Layer 5 of a small transformer language model trained on English Wikipedia (11 layers, counted from 0, width 96).
A neuron adds its activation times its output weights to the MLP's output. To switch it off is to set its activation to zero at one token and run the rest of the model.

Output weights of the MLP neurons that the questions are about. A number n stands for n times 0.005.
n54: 1 -11 -2 -12 -19 5 -19 1 25 16 -51 8 3 -4 27 -5 17 -21 3 5 18 34 -8 2 -19 -38 -20 4 -6 -17 40 2 -10 -24 -32 25 37 70 -24 -1 26 -6 17 -16 -12 -30 -3 2 3 -20 11 33 -7 13 -42 -19 -24 13 6 -1 -20 14 1 -6 16 32 -27 -14 41 -9 20 9 4 10 8 4 -19 7 57 29 -7 26 -21 -1 -6 6 22 -11 6 -3 41 43 -16 -3 12 -29
n80: 14 24 -14 14 -2 25 2 -14 -1 -1 36 -2 34 -22 31 -31 -40 29 4 11 2 -19 22 -1 3 -6 -1 7 3 -5 -18 13 -2 -30 -5 15 -22 4 7 -19 4 44 -21 -6 -18 15 24 20 -12 12 21 11 19 -24 -31 -11 24 -7 2 -1 -27 -36 -31 24 0 1 8 -10 -11 -10 -7 -3 10 25 -26 15 -7 6 15 24 -32 -3 -13 5 -19 4 12 9 6 40 -2 -39 10 11 -16 -15
n116: 3 19 2 11 20 1 16 -35 34 -12 -19 -29 -6 19 11 29 3 27 -7 -15 -5 12 -8 -24 10 -23 34 38 30 21 25 -21 -14 7 -3 16 7 -13 -9 -8 1 -46 19 -24 1 -7 33 13 18 26 -19 18 20 -12 -3 15 6 2 -16 21 0 -25 -21 14 -34 57 14 59 -23 23 -15 -28 6 9 5 3 -19 9 14 -5 4 5 0 -26 -43 -9 25 -7 -27 -15 20 -31 -18 42 -25 43
n143: 26 5 24 14 -32 34 32 -51 -9 27 52 -32 -1 18 -46 -4 4 25 7 -12 -25 -30 -2 -35 -17 41 -6 -11 -32 30 3 -32 -22 14 7 24 -6 6 -23 15 17 -24 -32 0 -1 -10 -38 -8 -12 16 -3 -12 10 9 17 1 6 -16 3 -25 -15 22 19 12 -31 -6 -46 19 -14 -20 -33 -39 -19 23 5 7 -34 -29 16 5 -6 43 10 16 -9 -35 1 3 -36 24 23 30 10 10 -21 17
n149: 30 -18 -10 2 -10 -36 -12 -12 -20 -28 15 38 -1 7 7 15 -10 19 -12 33 -11 -4 -11 6 8 20 23 -17 -2 15 26 22 67 -4 43 -13 5 3 -1 11 -8 38 -20 31 -14 19 -18 17 7 6 -15 21 9 2 -25 -36 25 16 28 19 -15 -30 23 -7 19 7 8 -57 -2 17 -3 21 -18 12 -13 -16 -22 -34 1 -18 -8 -9 16 -9 43 -3 -12 -13 27 -10 7 -14 4 17 -42 -9
n154: -17 -12 -15 -12 18 -32 -5 -38 36 -23 4 5 -7 51 -8 -3 8 -18 -23 22 -11 -15 11 -11 -16 15 -36 17 22 -1 2 3 -11 -41 21 39 9 -16 -39 -1 13 14 28 43 -3 -14 5 -10 17 -15 -15 -4 7 -27 22 -1 -30 -41 -37 -24 16 7 40 -25 -2 29 -7 36 1 -1 -1 16 26 29 -41 -41 -32 22 11 -27 4 49 36 1 -2 1 -2 32 47 52 5 24 39 11 23 11
n176: 17 -1 32 -4 -37 -13 3 23 11 58 4 19 58 16 0 -3 23 66 40 33 21 5 -35 -15 15 9 -19 29 23 9 5 -4 5 33 11 -1 12 1 -12 26 -11 21 -16 56 -32 55 -3 10 -17 -10 30 -7 -5 16 14 -33 5 6 18 -7 4 -3 -4 -5 -15 -11 6 -8 19 -11 1 -21 11 -9 16 21 -14 0 5 -22 17 20 13 34 13 -9 8 3 17 -7 -9 -15 12 -6 13 11
n177: 24 -11 -17 11 27 -29 -15 -41 40 -16 -17 -12 8 1 9 30 -6 -5 -5 39 -29 13 -6 -6 13 6 13 -1 -26 19 -26 -15 20 1 11 -9 -18 -1 -14 12 32 2 -66 39 19 7 -3 15 30 3 -8 -6 -5 32 -5 -2 -27 47 10 19 -13 2 8 -1 13 -57 10 -15 6 -4 -20 -22 15 -19 -28 36 35 -9 -37 -40 -7 4 0 -6 19 -4 -18 14 5 -23 -14 25 49 -5 0 -46
n192: 9 25 -13 6 -6 -16 -24 -19 -16 -30 -16 31 -8 -37 -17 25 10 15 8 -29 11 4 20 -1 -10 2 16 -11 -10 7 -31 -18 -10 13 -1 -29 -1 2 2 2 18 -16 24 3 10 -3 1 4 -8 -16 -7 18 6 -6 -15 46 6 -4 -7 7 4 -20 10 4 15 -7 0 -21 26 -7 1 15 5 9 -37 -3 -22 -1 -11 22 4 28 21 31 0 21 0 -8 3 -18 -9 -16 19 11 -22 -18
n251: -58 6 26 14 34 -8 24 -2 8 37 15 47 -93 15 13 61 -6 51 -4 -9 18 26 -14 -10 -6 20 5 -8 6 -22 -46 15 -42 -20 -9 18 -41 -18 -25 8 -12 33 -61 -85 -19 21 -36 36 -10 -29 -14 -48 18 -26 17 -1 20 -29 -10 -24 -20 1 -33 79 18 22 -43 -40 19 -14 53 11 9 -17 -12 32 3 62 -10 94 18 18 20 -62 -26 -12 -13 -19 19 19 -21 -1 -25 32 -9 52
n265: 4 -28 -10 -11 -14 32 21 -31 31 10 5 -6 -5 37 11 -47 -29 -4 -25 -31 44 -19 -35 -21 -18 20 -18 -8 18 -2 -7 -4 -44 -17 12 -19 33 1 -37 -38 22 -33 -25 -30 52 -13 -9 25 -30 -49 15 -8 -2 -44 17 -4 -12 -15 3 -9 7 48 10 20 -21 -25 -27 -6 7 -4 60 39 5 23 36 -3 34 -31 -2 26 21 -37 -6 8 37 -22 -11 32 22 11 -8 60 -7 2 15 1
n267: -1 -1 15 -8 -23 6 1 17 -30 54 10 -18 13 43 4 26 -16 27 -8 -4 3 30 9 -32 -12 -19 8 -14 4 2 -13 32 13 -12 6 -39 -1 -48 -11 23 23 -21 5 -14 -5 16 26 -12 -19 7 -8 -17 32 38 -22 -15 4 22 1 4 -8 -1 -9 12 18 -8 -34 3 17 41 -2 30 -28 -16 -4 -34 18 -27 14 -3 -26 -5 -16 28 -14 -19 4 20 0 11 -18 25 19 -29 41 -12
n307: -5 4 33 -49 8 -21 -12 -22 -37 -41 -8 12 14 10 3 5 47 49 -6 -15 -21 18 -18 10 8 14 -16 23 -11 -11 -8 11 4 8 -38 -33 21 12 5 25 -7 70 10 -1 17 -35 5 -11 -15 -17 3 -20 -5 1 -17 16 33 11 28 -36 33 19 -1 25 71 19 3 -18 -5 -33 1 -2 -24 -20 -35 -8 33 -2 28 -10 -14 24 4 35 -21 16 -1 -14 2 -15 9 -17 2 -3 23 7
n322: -18 -28 -1 9 2 10 -5 -3 28 20 6 4 -3 -27 -33 -4 -52 38 -5 3 21 2 31 -12 -12 -8 -8 -18 31 27 -6 -24 -33 -11 1 -9 0 -55 -3 -54 3 25 29 21 1 -26 34 11 -10 -4 6 -1 10 -16 24 -32 -21 -32 -20 16 4 2 26 9 -54 6 -7 -21 5 21 -37 6 15 35 -3 49 14 5 0 -20 43 39 9 1 -11 4 -27 -5 12 -8 -20 39 27 29 4 7
n368: -19 3 6 21 -5 16 8 43 -2 -1 14 -25 -38 -7 -16 -34 33 18 -14 4 1 6 -19 25 15 -34 24 6 31 17 22 -10 -2 11 7 -8 11 -2 -17 -8 18 -37 -30 9 8 -25 1 -7 -44 17 -7 -10 2 -9 4 31 11 -3 -13 -39 -1 27 25 16 -9 -10 12 -17 15 15 -24 12 -33 31 1 37 35 -22 -26 -12 -17 -16 23 -13 -27 -6 -9 16 14 33 -7 25 -10 26 41 7
n377: 19 17 50 -5 27 -20 31 25 -39 -24 22 5 12 -2 -17 -50 20 7 16 -12 16 21 31 3 19 2 -4 -32 15 -19 8 -3 6 -23 -31 17 4 1 4 9 6 22 -23 3 21 -50 -2 5 -31 13 14 -10 4 1 -41 13 -11 -8 -25 5 -29 -8 7 -26 1 -7 24 5 -48 -23 -8 15 6 -2 13 25 46 -8 29 21 5 2 -8 14 -29 -33 33 24 22 6 23 1 -6 22 -3 31

Each question names a token from some text and the token that comes next. It shows the activations a of the neurons there, in the order above. A number n stands for n times 0.69.

Then comes g, the gradient of the next token's log-probability with respect to the MLP's output, scaled to length 1. A neuron's effect is roughly proportional to its activation times (output weights . g). A number n stands for n times 0.0042.

"e", then "un"
a: -1 0 0 0 0 -1 -22 0 0 0 0 0 -1 0 5 3
g: -11 0 31 -34 -14 32 27 26 22 -16 23 23 -26 28 -20 -19 2 13 -42 -17 -2 0 -14 -6 -49 -40 40 -28 0 22 -15 -40 -21 -32 31 21 -45 18 21 10 15 66 2 9 -1 -36 10 30 17 26 19 40 -1 -21 -54 -46 -3 10 28 -41 21 8 26 -31 -10 -11 11 15 -37 15 -13 -1 -4 -15 -6 -49 -20 -8 16 -1 -22 39 -9 -25 8 29 2 -5 5 -10 1 -23 13 22 -11 0
Which two neurons, each switched off alone, lower its probability most, in order? n176, n377

"ur", then "f"
a: 1 0 1 2 0 0 -2 0 0 -1 0 -3 0 0 1 0
g: -4 49 -6 25 -7 -2 -8 11 5 26 9 1 7 -35 -41 19 3 28 -1 10 6 -48 -31 39 -11 -12 2 29 1 17 -4 2 3 22 -8 14 -34 62 9 -30 -13 7 2 -26 -10 49 -17 2 -24 12 23 -2 0 49 3 -15 -2 -12 -1 10 -35 -21 -49 -30 15 30 -37 -3 24 -10 36 7 9 -25 0 44 -34 -21 -25 -25 -35 -32 -21 -14 -39 6 22 40 -1 -31 -11 -38 -20 31 -18 43
Which neuron, switched off, raises the next token's probability most? n176

"s", then "ions"
a: 0 0 -6 -8 -1 0 -1 0 -1 -1 0 0 -1 1 1 0
g: -3 49 -21 -22 49 10 34 16 27 -14 3 5 24 -25 -31 8 -11 -11 26 30 -6 -37 -4 -2 10 -29 24 -2 24 -5 -19 3 27 -59 12 -26 4 4 8 19 -22 -28 -39 20 -25 -28 15 3 6 33 -37 8 10 -10 71 36 -8 16 32 -35 -27 -26 -14 25 18 -36 0 30 -7 -25 -4 -39 -20 -45 10 20 14 -42 -25 -8 24 18 7 4 -28 -24 22 22 -38 -14 15 -23 1 -3 -7 4
Which neuron, switched off, raises the next token's probability most? n116

";", then " J"
a: 1 0 0 0 -12 0 1 -1 0 0 1 -2 0 0 1 0
g: -25 -27 13 -16 21 -14 -1 -1 -28 -2 -1 -33 -5 -21 11 10 36 -45 58 -57 18 27 -25 -6 16 -17 -6 10 -4 17 -6 25 24 2 -21 10 53 9 -38 13 -8 -20 -1 -15 -16 -21 -4 -19 -39 -7 30 -2 -30 41 26 -3 2 -5 -9 3 17 1 -21 52 1 -9 -35 2 -33 -5 -53 -22 -31 -12 15 -19 15 -6 21 -8 56 17 -62 22 -8 28 14 3 27 8 -18 -10 -39 -28 20 27
Switching off which neuron hurts the next token most? n149

"h", then "o"
a: 0 5 0 -1 1 -1 1 11 0 1 2 -15 0 0 0 0
g: -17 7 -2 27 7 -11 18 21 8 33 14 -32 18 -43 1 -24 -16 20 12 -25 41 -1 8 18 -31 -58 17 19 25 -2 -32 0 -17 -24 -33 -2 12 0 20 -8 45 7 8 30 -21 -18 -39 5 -46 -42 23 -8 30 -51 22 31 -28 35 20 41 -23 5 31 12 4 35 17 6 -36 -19 21 12 -14 -4 -12 35 -16 34 -15 32 28 -26 52 -5 21 6 8 24 5 -13 4 7 -39 10 -16 -29
Which neuron, switched off, raises the next token's probability most? n177

"g", then "y"
a: -1 2 -1 3 0 1 0 10 -1 -1 1 0 0 1 0 1
g: 48 -4 1 -42 -12 24 -39 -65 -5 34 12 40 -23 15 9 5 -11 23 -45 -4 44 6 -8 -11 -6 32 9 -3 -14 -18 -13 -25 37 9 -6 10 -24 1 -12 -66 18 3 -12 43 47 -19 -18 -17 8 -22 48 3 23 21 -31 -30 -6 6 18 16 32 4 12 2 9 -36 11 -25 -6 17 -24 -10 -42 -31 25 -4 15 16 -17 3 7 -4 -11 38 -14 -8 -11 2 -15 0 -15 -50 -28 -48 -3 -14
Switching off which neuron hurts the next token most? n177

"===", then "P"
a: -1 0 0 0 0 1 0 -1 0 94 1 0 0 0 -1 0
g: -17 19 -16 14 -37 -14 22 45 -4 -13 27 24 14 -2 18 27 1 20 8 -37 10 4 -12 28 -28 -36 27 32 -24 25 -3 -23 -26 -36 -9 3 -8 -8 23 -6 29 -27 -20 -5 -44 42 0 -7 -46 -22 42 9 16 -67 1 -11 -13 39 62 -10 -3 28 -11 -7 12 -22 -13 -13 -17 -2 24 -9 6 -16 -34 3 3 19 30 -21 17 -28 2 1 47 3 9 -20 -39 -13 0 -2 50 9 -38 38
Switching off which neuron hurts the next token most? n251

" not", then " g"
a: 2 0 0 -1 0 50 -1 0 0 1 0 0 0 0 9 0
g: 7 -44 -22 -32 -34 25 -16 -17 -1 -38 -2 -25 -20 35 19 26 58 24 -30 -30 10 10 1 -27 -3 -57 -36 23 -2 -1 -19 8 7 -8 27 27 17 23 9 -28 -63 -28 9 21 -8 6 60 59 32 -28 55 -36 -18 -5 15 -12 -1 -21 7 -7 -18 10 0 -13 17 -9 23 -7 -20 12 -14 32 -7 -1 20 -14 10 -1 15 22 -4 -5 -21 -2 -14 -4 27 -15 12 -3 14 -21 -9 35 -13 49
Switching off which neuron hurts the next token most? n154

"he", then "et"
a: -1 -5 2 3 1 -1 -1 0 0 -1 1 -1 0 -4 -1 1
g: -26 13 -4 30 6 -15 33 -19 -8 -4 4 -12 26 34 -8 -12 -10 10 2 -9 -5 14 -45 15 10 -6 -38 -11 -40 1 -2 -25 33 41 9 14 25 22 -15 -8 43 -8 -6 -44 -24 -26 26 -80 -24 -20 6 -18 -5 -19 21 -19 -41 12 4 0 -32 -9 10 -28 -8 9 0 17 18 24 -33 -26 4 -40 29 13 -1 -36 5 22 22 2 -45 19 -17 22 -1 75 -47 -2 -8 22 2 -11 -37 13
Which neuron, switched off, raises the next token's probability most? n149

"red", then "ited"
a: 0 0 -1 -25 0 0 -1 -1 -1 0 0 -1 0 -3 0 0
g: 19 -4 -54 -2 -26 -21 15 9 13 11 -2 13 -7 16 -34 30 -30 3 -2 -4 12 44 5 8 12 29 -20 34 35 -20 5 -3 4 14 -56 0 19 -26 37 21 -15 10 2 -8 -53 -24 17 -29 5 25 8 -8 -18 42 -26 10 32 -35 61 -12 -29 37 -42 20 7 -7 -8 -42 -25 9 27 1 42 2 28 -6 -6 2 -16 -20 11 25 -11 -28 -9 -15 -22 7 25 -24 7 -17 -8 -10 -76 0
Switching off which neuron hurts the next token most? n143

"o", then " N"
a: 0 0 0 0 0 44 1 -1 0 -1 1 -1 -1 0 -2 -1
g: 21 22 22 -3 -6 24 -12 -2 25 -37 -30 -1 50 -2 -25 -25 2 -8 -34 -21 -8 25 13 22 -19 17 -8 4 6 -28 -4 -25 14 23 -32 40 42 3 -8 32 4 -44 8 32 -33 -24 5 20 -32 47 -15 2 -41 13 -6 5 9 -24 29 25 9 -3 -11 -2 18 -11 -11 -11 7 -7 12 4 17 -82 -16 -6 -6 29 -40 -40 2 36 18 -66 -2 5 -13 30 38 -16 -33 -16 -11 10 -27 14
Switching off which neuron hurts the next token most? n154

"ore", then " —"
a: -3 0 -1 0 -1 0 -1 0 3 0 0 0 0 0 -1 2
g: 30 -33 -23 25 -66 39 16 12 19 -9 -3 35 15 16 16 17 0 13 10 -6 -11 12 19 -28 -13 6 -23 62 -26 52 -38 8 4 7 -21 15 44 8 -31 -36 14 3 -4 4 5 0 -34 -29 -19 -8 -54 4 -14 -2 18 -12 -32 -8 10 2 52 -6 -10 28 -11 8 -11 2 -23 14 -51 -52 -2 -8 22 -28 -48 -20 -20 -1 11 5 2 17 27 19 -28 -2 21 46 10 -13 -23 -6 10 30
Which neuron, switched off, raises the next token's probability most? n377

" |", then " L"
a: -2 0 0 0 -11 0 0 0 0 0 0 0 1 1 -2 0
g: 3 12 27 -40 6 -28 -41 5 -6 1 12 -13 6 -32 -65 -2 9 14 8 40 17 7 -28 5 56 17 28 -10 2 9 18 -28 -56 32 -22 -22 -14 39 20 -48 16 25 -35 15 -1 -24 -42 10 44 5 2 -5 39 -11 -4 15 -28 33 35 -34 -6 13 1 -13 -10 -23 -28 -31 -4 15 -22 -1 6 -54 4 23 33 -7 14 4 6 0 27 -4 -2 29 16 -42 31 -23 -5 14 -5 11 -31 8
Which neuron, switched off, raises the next token's probability most? n149

"id", then "enc"
a: -16 -1 1 0 0 1 -1 1 -1 1 0 1 0 1 1 0
g: 2 -14 41 -56 29 7 -4 -18 5 0 14 -31 16 65 31 -13 -7 6 25 -1 -3 18 -28 11 -32 -23 25 10 6 -47 -11 47 16 -16 -10 -1 -9 15 0 44 -29 28 15 -51 -12 -11 12 -19 -20 -29 17 -1 -6 -46 9 11 38 12 -17 21 -13 -41 26 -46 3 11 -34 0 7 4 -5 -9 6 -17 -26 47 17 -8 -15 9 -22 -11 3 20 -25 9 17 -9 15 -2 36 -22 29 -61 -17 -37
Which neuron, switched off, raises the next token's probability most? n54

"op", then " and"
a: -1 -1 1 -1 -1 -5 1 -1 0 0 0 -2 0 1 0 0
g: 27 -4 -28 12 -9 -24 -29 -24 41 12 -17 -20 -11 14 9 2 -17 -36 8 -17 -56 0 30 -13 -3 12 -13 -1 -20 9 -11 -18 30 24 6 -26 -17 45 -10 23 17 -32 1 -59 38 27 12 -38 -10 -3 -27 11 18 -8 34 -25 -16 -11 -35 -6 53 23 -10 19 -25 43 -1 0 42 -20 8 40 -23 -33 -4 8 47 16 41 -18 7 49 34 -15 -16 -23 0 -7 -4 30 24 13 -31 0 17 11
Which neuron, switched off, raises the next token's probability most? n154

"ame", then " k"
a: 0 0 0 -6 -1 0 0 0 -1 0 0 -1 -2 -15 0 -1
g: -17 15 -37 10 3 39 -20 -12 0 21 4 3 -43 -16 -31 12 27 28 -48 -24 -49 1 -4 -10 26 -22 29 -34 -28 -10 33 25 8 19 -19 28 -12 9 29 2 -40 16 -15 -19 7 41 39 27 14 24 37 8 -5 1 -18 33 22 -10 8 -11 -19 -1 29 7 12 -12 -22 21 -31 -26 50 -22 12 16 -42 37 -7 -25 18 -7 -14 0 -34 25 47 -23 15 23 -25 53 2 -28 -17 2 4 -37
Which neuron, switched off, raises the next token's probability most? n143

")", then ":"
a: -1 1 -1 0 -1 0 0 0 -1 0 0 -1 0 0 -9 0
g: -25 32 -19 12 32 33 -1 9 14 -44 25 67 -2 16 24 -8 8 27 -31 28 2 -4 -1 -6 -5 4 -3 29 16 -4 28 39 4 11 26 12 -6 8 35 -32 -25 -21 -16 3 -47 35 -36 1 69 -17 14 34 -4 -38 20 2 -31 -31 27 6 -43 25 12 -8 12 19 2 29 25 39 1 -4 46 21 -1 -4 -6 -12 -18 -5 34 9 -5 -35 15 30 -51 8 40 4 20 1 15 13 -13 -1
Switching off which neuron hurts the next token most? n368

"in", then "es"
a: -2 0 -5 1 -3 0 0 0 0 0 0 0 0 0 7 0
g: 11 -5 -29 -26 0 49 2 37 -67 13 32 1 -7 33 11 -2 -23 74 7 -1 9 -32 -2 20 -21 -36 37 6 28 -6 28 20 -54 14 -8 4 30 14 13 32 -13 7 74 3 -15 24 3 9 13 1 -3 -2 -14 7 23 -6 -41 1 -12 -6 -15 -15 17 -5 -2 -11 11 -5 -8 -30 30 34 29 -12 12 -5 -6 -26 -20 3 -19 -2 27 10 -7 7 -55 3 12 -13 -40 -19 9 -58 -7 -6
Switching off which neuron hurts the next token most? n116

"es", then "\""
a: 2 -2 0 1 0 1 -6 0 -2 1 -1 0 -1 0 -20 0
g: -24 2 -61 -19 5 -8 7 -35 9 -5 -19 -46 1 -21 34 70 -15 -12 24 5 -2 -18 -27 -33 -54 0 -14 43 -18 -3 33 -4 27 3 -11 0 -22 18 -8 -12 -8 13 7 -64 -43 53 -18 45 7 -30 -23 37 -31 23 -22 -13 -11 -4 8 19 21 -18 -21 36 -17 5 24 0 -14 9 5 -26 10 -7 7 -23 -2 -5 -8 -14 -7 -1 20 -4 -46 -39 17 -19 16 15 -22 -19 27 -22 23 -10
Switching off which neuron hurts the next token most? n368

"\"", then " ("
a: 0 -2 -1 0 0 0 1 0 -11 0 0 0 0 0 1 6
g: -8 1 27 6 18 28 18 12 -11 -18 5 -35 -6 -4 18 -24 31 -32 -4 -7 15 20 -43 2 -19 -57 -47 24 -14 -13 -8 -22 -19 -25 -46 -39 14 -38 3 -27 -42 -2 19 34 15 31 24 25 29 21 8 -44 -17 11 18 -37 -45 2 -36 -32 -21 5 -29 -38 13 1 -21 10 -21 0 23 -2 7 28 36 -13 58 -9 -23 -7 -36 -14 13 30 10 -10 -7 -14 13 2 27 10 -33 -38 -11 -7
Switching off which neuron hurts the next token most? n192

"est", then " in"
a: 0 -2 0 -1 0 -2 0 0 0 1 -1 0 0 1 5 0
g: 12 -79 -4 16 -10 -26 -34 -13 3 -3 -28 16 -14 30 35 -33 -29 -41 9 13 10 23 10 7 -4 -13 33 -24 -8 -33 -4 -5 23 38 -24 -17 -26 19 -37 12 -32 -4 33 18 -2 -5 7 -10 11 -36 7 31 10 9 -20 -13 17 25 6 -28 24 1 -31 11 23 11 -37 -48 34 -10 27 -40 -40 5 -46 -10 -9 9 33 -26 -36 48 -18 12 22 3 16 4 31 -7 -10 -42 -9 -28 4 1
Which neuron, switched off, raises the next token's probability most? n368

"ward", then "'"
a: 0 0 0 -1 -1 1 0 0 -1 0 0 1 1 10 0 -20
g: 8 -39 -6 -7 7 -39 2 -14 -1 24 -4 17 -16 11 -20 -3 16 54 -15 -33 -46 14 18 -4 -51 16 -18 18 -42 42 -11 -9 -13 -4 1 -26 4 45 -2 31 -8 -19 -1 26 2 70 13 2 -10 -25 -14 43 15 -38 -32 1 -12 -9 -26 40 -1 3 3 19 16 6 -45 17 26 -6 -28 10 -26 44 -33 6 11 -25 10 39 -22 -8 22 -9 28 -20 -37 13 -36 2 43 11 -16 20 2 -26
Switching off which neuron hurts the next token most? n377

"ap", then "p"
a: -6 0 -2 6 0 0 4 -1 1 0 3 -1 -1 -6 0 0
g: 0 -15 8 5 -8 -32 40 14 21 -35 18 2 49 -32 -2 26 -4 -18 42 10 5 39 9 19 33 4 -21 14 -13 -21 2 -20 -27 4 15 20 7 -50 5 -8 16 17 2 37 19 -32 -13 2 2 -12 -30 20 34 -4 -28 23 36 -58 41 11 81 6 -9 -1 -9 4 19 19 6 7 30 -7 0 43 -5 -7 33 36 -1 -50 4 -22 26 25 -6 -1 32 36 -5 29 -18 -30 12 -1 12 22
Which neuron, switched off, raises the next token's probability most? n143

" |", then " "
a: -4 0 0 -1 -2 0 0 0 -1 0 0 -1 1 0 0 0
g: -9 13 -27 -1 3 -9 26 -9 22 15 31 20 41 4 -17 19 -5 -1 12 27 -19 10 -9 33 4 5 1 -27 -32 43 30 8 -29 12 23 6 -14 -49 0 -24 2 3 29 -10 62 25 15 -29 18 43 -28 13 40 27 -12 27 6 -10 -41 -27 4 -18 7 -25 2 4 59 -39 -33 23 -5 -7 -22 -17 -6 -31 12 -11 30 -20 -10 -25 -3 10 -11 -46 -13 -36 36 21 55 -31 15 -11 38 -17
Switching off which neuron hurts the next token most? n54

"our", then " v"
a: 1 -2 -2 1 0 1 -1 0 1 4 -2 0 4 1 -1 0
g: 26 -1 -39 55 -10 -32 20 8 -21 -22 28 19 -12 -14 9 -32 -11 -24 -17 -28 13 27 -36 51 24 -2 23 -5 -12 -37 -7 -15 4 -43 25 -10 -7 -33 5 -22 -17 -55 -22 -17 48 -28 8 -29 25 36 9 -16 -4 20 -10 40 5 -18 8 11 -13 -12 6 26 16 6 -24 12 27 10 -4 16 35 -19 -29 34 57 1 48 -28 -2 -30 5 -21 11 -28 4 -54 -1 -29 7 1 -7 -23 1 7
Switching off which neuron hurts the next token most? n176

"o", then " |"
a: 1 0 0 1 0 27 0 -1 0 -2 2 -1 0 0 -1 0
g: 57 10 -35 47 3 31 -3 11 3 -9 -38 -26 9 -30 18 -18 40 17 -8 23 -18 -31 -15 -19 12 37 1 4 -3 -4 18 -16 65 5 -26 -12 -39 64 19 17 16 -3 14 -34 -36 -34 -19 -6 -36 0 -37 44 -3 19 -5 -10 -6 1 7 65 19 -5 5 -2 -33 25 11 4 29 47 -31 -27 3 7 16 -14 -18 3 20 18 41 9 -24 4 -8 -8 -19 -31 -1 -4 -3 15 10 22 -2 -12
Which neuron, switched off, raises the next token's probability most? n154

" Ar", then "t"
a: -1 12 0 0 -1 0 0 9 0 0 0 0 0 1 3 0
g: 13 -27 -2 32 -41 2 -10 1 11 56 -5 2 7 37 -36 7 12 5 20 7 7 -13 5 40 -30 -6 -14 13 36 -15 0 20 -23 -62 -36 -15 2 -29 32 -41 34 -36 -22 -10 23 19 -47 33 -9 45 -7 -20 4 50 31 -10 -59 -4 -8 2 4 39 -40 -3 -29 1 -34 0 8 29 -28 3 -10 22 5 -5 12 -38 1 7 -39 13 34 7 16 9 8 -9 -5 -40 -12 4 -3 -18 16 5
Which neuron, switched off, raises the next token's probability most? n80

" l", then "oc"
a: -1 0 -1 0 0 0 0 0 0 -1 0 -1 0 0 -1 0
g: 24 -15 -8 58 25 -45 21 -32 -6 54 51 -9 40 17 32 -9 -42 -10 -29 19 -21 -41 -5 -37 -18 56 -5 -10 -17 18 0 -18 -29 -9 5 5 -1 -29 -24 -6 13 -11 25 -3 9 4 7 46 43 -26 5 -30 -30 -14 -4 -20 -6 -4 13 9 -12 -3 -11 20 13 -3 -59 -1 11 1 15 23 10 9 12 -1 -9 19 -5 11 -5 12 -10 0 -5 36 14 -35 18 -45 4 69 17 -27 -2 24
Switching off which neuron hurts the next token most? n368

"n", then "is"
a: -1 0 0 -2 1 0 -1 1 6 -1 0 0 0 -20 3 -1
g: 42 -27 -3 15 1 8 23 4 52 38 13 -2 -50 -28 -32 6 16 -8 -28 -20 -18 15 -27 -25 -24 -9 15 10 -5 0 21 1 -43 -14 -17 29 -12 -17 -3 -12 8 -3 28 1 -25 15 36 -12 -33 -19 29 4 -27 35 -45 -15 -6 34 -13 12 -10 -20 -13 -16 8 22 29 -10 -26 -5 -3 -3 21 0 -36 76 -9 45 3 10 -30 63 -26 15 -16 4 -28 -27 -17 16 -39 -25 21 28 -22 -14
Which neuron, switched off, raises the next token's probability most? n322

"us", then "ic"
a: 0 1 0 0 -1 -1 2 -1 -2 0 -14 1 -1 0 0 0
g: 42 -23 -26 36 -16 23 7 -46 -3 10 -6 -19 1 -11 -8 9 -8 -13 -2 -6 0 -28 -23 40 21 36 -14 9 47 -26 -43 36 -4 -10 6 -36 10 9 19 6 -7 -18 18 -65 -18 48 -2 27 4 -14 -4 -12 2 -12 -41 45 -4 -8 54 -15 18 15 5 14 13 -4 24 3 17 -2 -12 19 28 -7 3 20 65 -23 -15 42 -13 -53 -7 -15 -19 33 6 -3 6 -5 -19 32 -39 -3 35 -25
Which neuron, switched off, raises the next token's probability most? n265

"le", then " m"
a: -2 0 2 0 0 3 0 0 0 0 15 1 -1 1 2 -2
g: -38 30 23 -51 11 -3 -26 2 -5 19 -27 18 -12 60 14 29 16 -18 -10 4 -15 25 17 16 42 -36 -9 -4 -2 -20 2 -37 34 37 -16 44 -41 -24 8 15 -6 -15 39 5 -10 -11 36 10 10 -4 6 -9 -23 20 -28 54 10 -39 1 5 -14 -35 -7 19 -2 13 -55 10 1 3 -7 31 16 53 6 -10 -2 12 -5 -2 0 -47 -38 10 7 -26 7 -24 -10 -26 -2 -29 -23 -50 20 -17
Which neuron, switched off, raises the next token's probability most? n265

" |", then " W"
a: -6 1 0 0 -4 0 -1 0 0 0 0 0 0 0 1 0
g: 2 -21 17 -29 1 44 -25 13 5 -35 -24 8 -22 40 -9 6 0 3 -11 -26 -4 -8 1 -26 -10 27 19 21 12 -2 -23 -43 51 -5 -52 -17 27 34 -19 23 3 -13 -10 36 -30 -15 -11 43 -1 23 43 -23 -38 6 4 -40 -1 5 53 17 46 29 -6 19 8 4 -3 20 38 -6 16 0 -1 -12 -3 43 -22 -27 -54 46 16 49 -17 -8 1 14 -26 15 -18 -14 -32 -6 -22 22 -5 -4
Which neuron, switched off, raises the next token's probability most? n54

"ing", then " F"
a: 21 0 0 -2 0 0 0 0 0 0 -1 0 0 -1 -5 0
g: -13 37 49 -29 -43 23 -32 -29 -8 43 -13 17 3 -25 -8 32 0 3 14 21 -1 -22 -18 -14 -23 11 -14 5 8 14 -29 -3 -11 -4 -65 -15 60 24 -29 0 6 18 5 14 -3 -20 27 15 -22 -12 6 -30 20 -24 -22 -28 -10 -19 -17 -59 -62 31 -12 -41 -17 17 -24 9 -4 15 -12 35 -33 29 -33 -6 -21 14 24 31 15 -16 -34 3 2 -16 -4 16 3 -16 -2 19 -48 15 -16 16
Switching off which neuron hurts the next token most? n54